Layer 18 of a small transformer language model trained on English Wikipedia (22 layers, counted from 0, width 96).
A neuron adds its activation times its output weights to the MLP's output. To switch it off is to set its activation to zero at one token and run the rest of the model.
A neuron's activation on a vector x is SiLU(gate . x) times (in . x), where the dot is the dot product.

Input weights of the MLP neurons that the questions are about. A number n stands for (n - 500) times 0.0023.
n8 gate: 516 485 601 405 587 188 269 367 302 388 710 429 528 419 299 444 422 327 649 594 500 500 496 554 555 439 233 428 33 480 331 589 570 367 363 329 580 605 442 454 358 512 663 881 516 372 589 423 671 565 527 562 508 458 598 673 414 608 425 622 360 568 454 390 500 260 444 274 334 371 663 488 461 504 391 500 420 566 496 603 610 390 449 439 585 355 558 480 415 370 354 527 538 410 283 450
n13 gate: 259 317 489 740 485 371 537 368 365 493 670 537 291 446 522 504 435 592 736 504 294 646 497 587 577 521 654 713 589 492 364 532 467 387 398 301 671 500 493 604 239 258 567 489 429 474 500 532 525 492 538 638 478 399 471 515 402 633 448 553 409 500 489 591 378 467 407 629 393 321 507 547 668 337 464 680 632 606 580 482 452 401 376 514 432 361 569 266 349 537 371 544 823 621 632 701
n146 gate: 452 681 380 577 516 500 570 494 277 464 552 612 565 516 324 481 434 395 604 398 583 494 542 459 478 413 494 460 316 614 330 560 639 485 417 481 560 399 434 569 378 342 435 340 652 396 532 356 427 477 519 472 674 356 599 446 379 369 468 470 522 426 528 532 439 513 231 675 465 545 545 607 560 642 490 270 398 418 705 632 459 497 503 478 588 357 705 427 461 426 603 563 278 411 314 609
n151 gate: 519 590 587 643 508 435 278 630 452 527 450 381 453 504 316 648 500 657 523 427 404 416 704 643 527 489 500 648 478 359 381 244 546 367 412 478 584 598 398 759 523 470 473 381 624 406 682 609 572 540 590 742 568 647 275 477 218 680 635 299 576 632 500 561 562 385 566 343 308 398 384 496 702 500 645 657 366 530 587 377 202 452 527 656 304 660 405 626 389 523 515 272 637 611 593 597
n213 gate: 545 435 491 500 576 143 717 589 685 206 648 291 563 474 496 581 768 567 495 629 389 659 530 539 757 673 504 569 353 264 353 430 315 328 500 302 721 311 434 574 272 487 522 451 342 455 623 487 161 495 504 434 712 622 566 562 358 578 719 583 434 635 535 571 433 536 117 565 612 445 374 518 725 563 442 611 599 769 684 625 296 388 350 577 758 383 460 442 471 643 330 385 642 598 785 396
n222 gate: 376 318 625 646 691 504 697 448 460 292 436 604 458 518 500 745 426 418 451 686 351 715 560 610 526 518 593 457 645 439 366 471 685 475 400 446 646 500 544 620 425 551 440 627 564 470 618 646 485 319 691 375 337 379 663 567 378 336 470 642 437 681 395 415 485 254 481 471 466 358 519 754 681 485 893 414 475 359 585 399 578 615 555 435 632 605 500 500 549 601 653 633 662 396 493 595
n8 in: 397 543 453 478 356 640 376 516 549 587 298 414 510 491 608 452 469 395 552 516 468 582 388 588 525 611 649 457 404 435 433 719 468 500 452 448 534 610 453 550 455 372 786 478 555 293 732 428 513 556 373 349 487 684 456 290 607 441 506 480 594 352 466 560 510 500 626 351 557 416 535 528 557 625 677 656 614 547 346 423 430 647 320 577 500 528 233 611 554 436 503 664 543 433 531 429
n13 in: 549 510 497 295 430 639 514 614 470 567 636 593 419 585 652 339 408 459 765 459 424 569 428 466 596 507 441 530 507 627 542 503 606 607 472 453 506 340 531 280 389 558 671 552 591 602 387 334 603 361 416 602 514 561 748 372 555 297 500 482 623 370 389 338 295 649 269 605 524 549 371 746 445 646 455 503 470 555 616 590 590 530 421 540 351 356 203 734 552 493 566 455 604 628 500 551
n146 in: 457 473 476 521 345 627 356 581 711 479 530 392 350 500 464 521 521 416 469 665 624 563 592 619 368 509 715 447 479 309 667 485 602 483 473 634 480 497 607 323 612 637 485 388 607 716 452 515 548 288 589 577 299 435 506 567 368 553 382 422 446 427 476 443 603 539 427 423 394 481 421 336 527 433 587 376 427 419 390 458 636 564 533 588 319 653 372 581 469 506 488 437 500 452 424 609
n151 in: 480 554 590 363 490 630 542 542 541 503 480 409 549 647 559 470 452 354 527 516 370 523 442 455 374 475 442 478 604 387 458 436 394 491 571 560 511 410 452 535 598 526 395 351 746 341 686 653 548 507 376 433 339 353 616 318 710 510 526 293 529 293 510 419 617 481 461 633 415 468 477 577 429 677 574 503 717 593 394 432 448 350 307 503 277 459 311 616 597 467 578 420 309 325 336 522
n213 in: 426 537 631 490 391 573 580 424 561 373 556 406 578 305 577 655 507 486 571 431 371 614 375 432 718 720 590 574 222 400 465 657 431 601 271 487 534 428 582 435 580 418 493 507 546 401 637 374 510 346 452 654 507 736 663 531 317 435 674 704 342 585 568 417 385 531 426 527 514 386 756 411 600 398 548 434 497 562 678 685 379 285 462 308 435 426 469 379 500 598 318 380 520 497 473 466
n222 in: 581 575 681 396 481 468 362 542 519 353 267 680 624 538 390 562 436 651 500 548 699 379 348 288 506 519 484 372 447 533 564 585 535 441 519 441 479 630 430 538 655 592 360 523 666 605 608 598 417 623 539 408 420 326 708 403 586 450 642 427 487 409 657 490 299 419 546 428 697 358 422 687 580 532 663 420 641 538 535 393 603 584 487 512 670 600 373 449 464 452 529 643 603 548 453 447

Output weights of the MLP neurons that the questions are about. A number n stands for (n - 500) times 0.0033.
n8: 496 372 419 525 503 595 540 500 449 559 548 448 452 428 575 530 497 521 691 483 480 431 591 450 475 545 555 446 554 552 697 400 504 396 603 492 564 471 477 603 417 527 425 417 514 585 429 647 299 306 535 478 575 364 408 447 414 399 659 525 558 571 594 565 541 431 473 550 440 608 505 455 368 397 467 462 328 493 412 434 577 511 576 638 401 494 461 500 493 633 441 248 465 462 620 475
n13: 403 348 346 356 551 425 622 342 566 448 522 489 530 398 507 449 405 419 575 452 555 397 313 507 460 580 592 491 500 490 597 528 461 383 578 475 26 615 418 542 643 516 623 465 375 499 415 374 462 500 172 485 490 419 466 638 488 386 504 537 486 450 551 474 556 541 526 441 588 545 641 582 406 467 540 490 586 554 639 616 637 518 513 563 498 422 408 578 392 468 542 319 371 440 461 361
n146: 545 461 374 510 426 373 568 690 379 669 490 461 567 615 492 542 381 471 424 397 667 528 487 430 588 367 466 559 523 462 507 602 597 457 393 424 467 428 554 413 498 499 404 449 625 528 429 611 414 604 604 440 396 473 514 403 452 488 548 529 431 446 452 561 362 387 512 608 589 499 431 455 534 488 439 515 425 537 478 469 375 631 368 510 595 382 542 508 655 478 359 430 562 484 530 498
n151: 447 500 416 466 371 542 368 591 607 436 546 564 499 480 552 626 541 495 533 539 619 478 524 467 497 392 486 343 465 480 504 608 658 497 496 512 38 374 489 564 420 549 322 500 543 482 488 637 550 469 32 577 440 447 671 592 545 358 474 631 454 562 554 467 609 431 503 596 408 640 606 436 592 499 583 465 587 507 427 492 471 438 495 592 527 502 386 482 494 447 552 598 637 555 436 510
n213: 642 438 608 541 504 611 518 383 496 370 441 532 595 525 478 499 497 450 659 580 449 516 482 324 505 640 548 437 605 552 592 425 529 660 496 374 559 439 490 586 539 587 435 442 477 448 418 662 580 591 803 459 459 472 477 390 605 509 510 567 637 571 598 553 573 446 503 480 621 274 644 581 517 473 541 324 546 465 628 462 527 483 415 552 563 568 450 483 632 525 629 482 489 439 774 407
n222: 672 519 608 557 378 356 576 544 479 532 437 511 507 425 374 601 306 517 454 475 462 555 539 571 492 616 525 599 461 418 469 562 591 427 702 396 764 700 385 585 496 434 412 621 692 561 487 577 405 454 423 516 513 500 517 539 589 393 414 444 500 532 478 587 575 356 400 612 419 737 455 666 473 499 529 408 461 386 525 372 444 593 453 515 442 490 515 371 602 488 507 574 542 468 368 530

Each question names a token from some text and the token that comes next. It shows the vector x that enters the MLP there. A number n stands for (n - 500) times 0.0039.

Then comes g, the gradient of the next token's log-probability with respect to the MLP's output, scaled to length 1. A neuron's effect is roughly proportional to its activation times (output weights . g). A number n stands for (n - 500) times 0.00082.

" was", then " character"
x: 449 651 617 582 417 530 456 412 557 433 535 407 501 496 445 430 568 392 379 537 490 455 583 456 557 562 608 432 533 565 442 393 556 449 549 474 291 522 393 483 475 489 478 564 564 382 556 537 447 438 278 475 575 569 436 591 518 558 498 448 593 410 595 525 673 488 621 443 505 588 357 500 485 603 479 464 685 509 576 440 443 523 468 469 480 634 502 481 491 502 528 471 666 346 315 525
g: 373 684 527 567 414 482 326 542 411 437 372 249 452 324 549 551 450 425 554 320 543 653 423 587 341 389 513 573 639 497 271 454 770 522 589 487 462 711 539 597 337 682 349 447 354 582 517 247 454 679 444 504 402 375 437 589 408 507 626 732 684 749 443 439 751 471 417 619 327 456 504 620 281 455 633 469 549 524 456 555 542 702 606 571 402 406 373 705 616 435 284 333 538 508 515 265
Which two neurons, each switched off alone, lower its probability most, in order? n151, n13

" in", then " 2006"
x: 496 520 576 415 557 618 350 513 537 532 474 528 470 471 431 554 500 508 475 426 538 454 467 511 593 598 574 489 515 516 506 459 487 427 478 457 267 574 421 574 683 552 549 477 437 438 398 525 445 518 332 517 423 438 440 574 495 541 437 465 424 518 579 414 523 570 468 527 485 519 454 519 403 512 600 517 533 530 704 489 582 525 514 645 424 611 422 436 513 460 519 467 558 458 465 475
g: 652 371 364 603 417 691 731 402 551 476 472 433 431 621 507 409 426 374 510 518 532 441 452 688 688 545 564 517 570 599 681 666 459 561 600 234 570 436 577 602 478 222 376 442 568 352 587 389 497 541 561 660 265 395 455 366 325 357 519 557 210 734 457 472 312 690 467 564 545 544 453 473 469 394 400 639 189 532 441 411 590 630 270 674 602 494 688 503 545 292 560 619 611 622 605 305
Which neuron, switched off, raises the next token's probability most? n146

"ed", then " the"
x: 545 499 360 511 675 470 410 513 693 320 605 406 479 546 467 602 568 583 447 535 525 476 727 466 685 489 503 463 525 201 461 602 640 610 550 555 320 560 463 573 536 543 586 373 471 469 452 604 507 494 302 428 552 474 402 516 558 567 623 494 493 462 545 614 550 525 502 401 432 468 396 410 539 509 522 178 513 574 626 485 569 462 478 535 369 695 451 312 442 437 548 426 433 309 342 516
g: 509 514 477 320 513 610 480 465 470 609 398 630 346 550 488 620 263 353 391 630 550 642 534 597 215 721 592 523 663 676 390 397 523 494 434 630 487 672 325 472 706 646 506 398 604 403 443 414 405 369 335 471 577 567 340 534 520 517 309 332 351 230 307 218 472 587 427 615 658 568 519 409 414 478 371 452 570 458 435 326 695 526 683 567 299 606 423 728 536 460 514 658 296 651 423 339
Switching off which neuron hurts the next token most? n13

"elli", then "te"
x: 351 548 540 637 846 569 480 698 440 334 411 434 516 308 474 584 503 414 431 676 480 464 452 366 422 456 413 399 733 497 517 493 458 719 404 442 337 469 568 537 596 530 404 417 455 395 604 733 514 578 448 508 438 306 470 592 516 559 536 597 544 590 483 476 617 578 362 517 542 619 361 409 822 594 514 274 524 541 508 560 538 451 515 480 562 738 590 261 627 589 560 403 629 486 310 582
g: 821 374 487 484 440 525 443 392 403 484 792 480 541 450 483 591 489 506 424 285 579 553 715 401 658 461 458 444 554 779 450 729 575 516 514 456 539 310 429 272 504 487 233 250 546 469 616 560 275 336 490 434 363 375 635 585 515 390 333 435 348 577 491 554 597 668 619 459 258 488 381 469 446 433 730 503 629 331 525 376 619 644 655 289 382 563 407 411 461 640 418 621 624 502 348 388
Switching off which neuron hurts the next token most? n222

"r", then " |"
x: 450 547 586 499 657 420 681 443 470 428 510 501 559 418 529 571 527 458 477 359 517 607 381 467 405 494 600 448 519 503 414 522 456 420 544 492 323 461 545 463 482 650 560 429 553 486 560 600 416 433 136 419 499 405 444 508 518 681 535 582 480 532 448 522 477 518 355 496 528 604 457 241 485 603 540 485 445 496 605 396 463 575 451 502 528 433 426 384 584 535 522 447 413 530 483 502
g: 630 288 236 515 465 502 758 720 437 674 433 440 545 693 675 542 572 624 697 556 504 552 590 554 555 703 386 439 394 356 552 480 392 524 550 652 566 488 413 370 471 478 311 431 703 583 448 646 657 328 519 392 575 594 689 393 589 464 448 443 194 368 557 612 417 351 669 568 360 506 363 363 442 532 723 493 759 599 415 651 669 463 563 644 340 393 712 541 661 584 403 446 581 564 390 620
Which neuron, switched off, raises the next token's probability most? n213

"man", then " story"
x: 408 610 475 474 630 532 634 511 467 402 535 415 600 399 535 466 595 466 418 491 442 620 464 449 429 503 429 445 448 588 365 579 606 510 506 447 303 456 417 572 508 504 558 396 492 423 563 575 375 507 341 420 438 496 472 511 422 526 603 557 498 569 367 471 433 496 504 445 400 768 704 384 540 579 513 642 564 425 499 348 423 462 589 528 391 507 508 376 513 464 460 625 406 474 351 615
g: 575 408 477 488 324 423 295 651 615 438 491 480 387 622 350 456 532 578 730 298 675 624 606 478 400 224 477 594 483 744 386 479 605 366 486 616 488 507 328 442 539 448 782 477 435 432 610 562 536 418 421 434 601 500 551 547 508 391 219 670 578 480 427 278 661 288 387 771 610 623 424 460 358 601 464 184 534 526 430 500 502 316 603 518 680 568 767 448 650 483 417 418 514 544 504 724
Which neuron, switched off, raises the next token's probability most? n146

" took", then " over"
x: 561 436 540 479 557 563 303 351 638 392 562 544 572 469 534 532 609 417 431 492 519 513 680 501 516 559 526 460 472 383 602 610 511 576 544 490 308 500 445 497 489 506 576 558 417 374 466 578 511 455 279 496 670 438 489 539 629 451 534 654 544 428 462 347 680 460 677 450 505 458 593 428 460 641 516 401 556 554 618 446 434 355 363 578 336 689 404 433 439 545 611 423 560 529 320 509
g: 721 512 515 773 726 679 367 471 617 306 476 283 439 554 600 434 755 448 671 303 471 372 660 311 523 588 655 384 312 625 642 579 491 468 461 432 521 427 416 657 467 339 258 692 547 428 679 726 536 181 549 570 505 460 448 475 664 340 463 489 574 675 573 502 351 486 427 513 272 535 570 696 468 568 527 623 473 269 428 416 554 389 660 567 437 520 472 604 518 559 475 454 516 721 575 464
Switching off which neuron hurts the next token most? n8

" sur", then "ve"
x: 508 603 566 504 594 516 383 532 587 471 382 543 431 399 540 652 396 407 395 415 561 410 603 439 535 459 540 474 461 500 513 446 581 509 358 298 297 513 373 441 617 557 471 516 514 506 494 493 463 621 385 441 493 243 420 494 685 400 473 657 546 388 510 496 502 556 425 434 447 611 448 531 361 412 587 511 341 500 559 589 364 379 628 605 461 524 377 457 511 351 558 516 510 426 471 577
g: 444 391 472 692 274 522 574 427 785 341 474 370 403 371 317 440 615 405 441 633 661 745 317 497 564 576 530 537 358 610 600 436 514 539 520 484 449 455 716 380 531 843 608 430 718 287 497 416 642 740 474 316 669 522 292 320 389 558 393 633 709 676 433 477 691 435 504 551 317 483 553 574 414 560 625 549 687 512 512 543 613 458 540 333 542 474 706 416 329 645 488 520 599 457 588 536
Switching off which neuron hurts the next token most? n213

"ett", then "i"
x: 482 587 556 436 530 416 638 651 521 351 611 483 401 404 390 505 465 422 577 430 333 493 229 548 490 519 412 468 452 522 493 422 441 541 430 532 334 487 575 468 578 510 573 493 480 524 548 558 494 347 153 439 503 464 396 473 448 525 591 539 513 533 524 549 350 568 525 569 552 629 522 524 517 743 501 365 584 539 502 560 472 423 489 461 389 472 552 488 689 485 523 452 552 409 385 584
g: 691 642 491 467 548 430 545 382 513 473 552 490 615 454 585 331 501 520 573 605 342 481 567 597 519 738 397 615 445 739 597 323 462 572 450 342 537 601 644 727 605 227 472 585 337 420 461 559 728 688 526 585 337 471 291 539 476 520 525 526 487 405 531 735 354 585 601 495 530 475 635 773 350 372 450 495 381 607 557 515 497 331 751 426 552 325 367 470 590 159 496 746 588 257 598 621
Switching off which neuron hurts the next token most? n213

"r", then "k"
x: 444 551 590 451 622 513 713 426 588 201 568 458 559 389 445 567 328 362 501 458 498 631 325 379 571 474 620 451 463 505 345 531 439 436 463 447 366 432 508 492 509 621 563 447 455 559 517 593 356 489 108 383 550 509 506 521 491 705 601 648 489 559 483 461 473 522 395 476 521 647 426 318 478 402 505 549 452 502 585 510 444 522 419 426 587 466 432 435 570 522 553 469 343 600 480 527
g: 571 425 611 517 576 631 441 751 530 547 497 711 591 465 657 409 515 550 675 529 370 694 450 532 704 495 364 663 452 484 753 304 615 487 354 436 525 285 392 481 825 509 447 314 588 470 348 499 565 406 474 327 523 564 317 388 519 525 385 632 492 425 566 511 534 344 524 408 384 535 732 411 334 497 723 327 807 630 594 244 636 443 642 579 512 560 544 507 671 665 563 724 493 444 451 635
Switching off which neuron hurts the next token most? n213

" on", then " comic"
x: 442 516 479 488 535 474 402 376 613 507 491 532 456 526 474 554 517 502 490 530 581 456 484 537 484 516 541 485 438 418 488 482 606 438 423 504 265 599 483 573 685 610 543 464 484 483 439 513 406 470 372 449 472 488 464 582 539 560 395 411 446 456 534 467 600 567 450 526 513 589 488 408 421 508 567 436 676 508 623 520 509 445 490 543 402 586 422 410 489 557 489 477 489 354 446 430
g: 402 608 577 696 598 657 604 611 479 396 372 442 584 449 513 321 584 567 679 388 528 471 573 423 485 59 409 498 313 580 454 492 460 632 417 438 488 373 377 804 477 321 575 558 445 458 606 401 600 623 508 522 388 412 651 504 443 498 353 515 459 615 477 629 468 247 313 513 492 456 585 490 352 432 579 403 719 635 207 498 404 575 421 577 903 523 704 421 484 395 367 595 690 410 455 442
Which neuron, switched off, raises the next token's probability most? n13

"rupt", then " sat"
x: 481 406 448 460 525 481 410 488 602 316 429 484 447 409 586 454 507 454 380 639 508 546 426 479 565 533 542 526 521 489 518 555 679 625 538 375 317 440 567 616 523 486 600 412 308 598 546 411 437 600 460 595 447 361 343 583 476 470 720 551 580 519 644 349 490 486 546 451 403 594 391 415 452 493 480 281 553 312 269 506 443 443 586 510 394 678 535 172 546 533 642 503 435 565 233 512
g: 693 736 543 584 431 444 455 333 500 719 644 461 504 619 413 634 672 709 674 362 404 570 671 240 560 448 483 552 682 495 679 474 691 407 225 712 358 468 500 566 549 506 472 430 670 355 593 495 521 289 517 565 567 469 631 566 457 369 498 516 336 382 243 365 822 300 468 715 457 561 507 333 623 416 621 539 498 392 459 519 302 594 553 445 456 366 396 623 464 550 649 536 640 506 463 656
Which neuron, switched off, raises the next token's probability most? n13

"tra", then "tor"
x: 376 403 665 462 640 458 572 496 444 407 435 567 530 398 433 609 633 511 488 624 516 449 403 437 367 419 475 547 505 547 388 468 592 598 499 544 312 458 522 550 639 434 542 475 498 411 502 568 486 404 234 558 457 393 378 562 461 725 448 317 528 547 488 402 619 433 578 483 428 582 332 429 562 631 519 500 499 556 399 560 539 493 410 473 689 539 635 366 626 464 488 562 514 526 475 665
g: 330 337 437 381 836 534 738 330 527 498 675 610 347 500 516 435 712 548 354 610 672 609 526 835 523 358 401 266 339 773 437 506 657 505 480 340 581 523 444 641 445 564 510 536 278 543 491 374 622 597 609 314 462 535 487 540 568 583 509 598 392 492 638 627 738 534 491 406 473 411 403 501 547 655 588 415 610 407 438 398 236 619 498 468 491 621 456 354 417 451 605 457 508 528 231 697
Switching off which neuron hurts the next token most? n8

",", then " Israel"
x: 461 522 593 507 486 460 416 584 518 573 549 449 472 419 435 531 443 491 519 551 563 476 496 526 463 520 455 475 447 448 598 425 545 357 486 480 282 410 420 589 554 511 610 487 486 379 544 475 579 565 312 523 464 429 437 534 526 603 514 371 491 518 561 538 537 556 586 496 450 757 514 400 477 528 429 547 512 534 581 513 503 421 436 607 415 532 382 518 437 445 440 418 473 408 429 516
g: 598 581 356 249 616 693 419 650 456 688 466 549 466 546 481 385 338 696 498 547 580 419 503 433 367 817 547 482 571 434 586 526 387 333 557 488 533 603 403 652 490 551 440 349 155 553 275 447 530 452 500 707 417 637 511 426 404 407 486 740 428 532 439 358 614 584 585 586 330 472 453 586 552 566 564 464 508 473 407 560 811 619 576 628 557 513 167 440 525 633 637 874 430 550 553 379
Switching off which neuron hurts the next token most? n151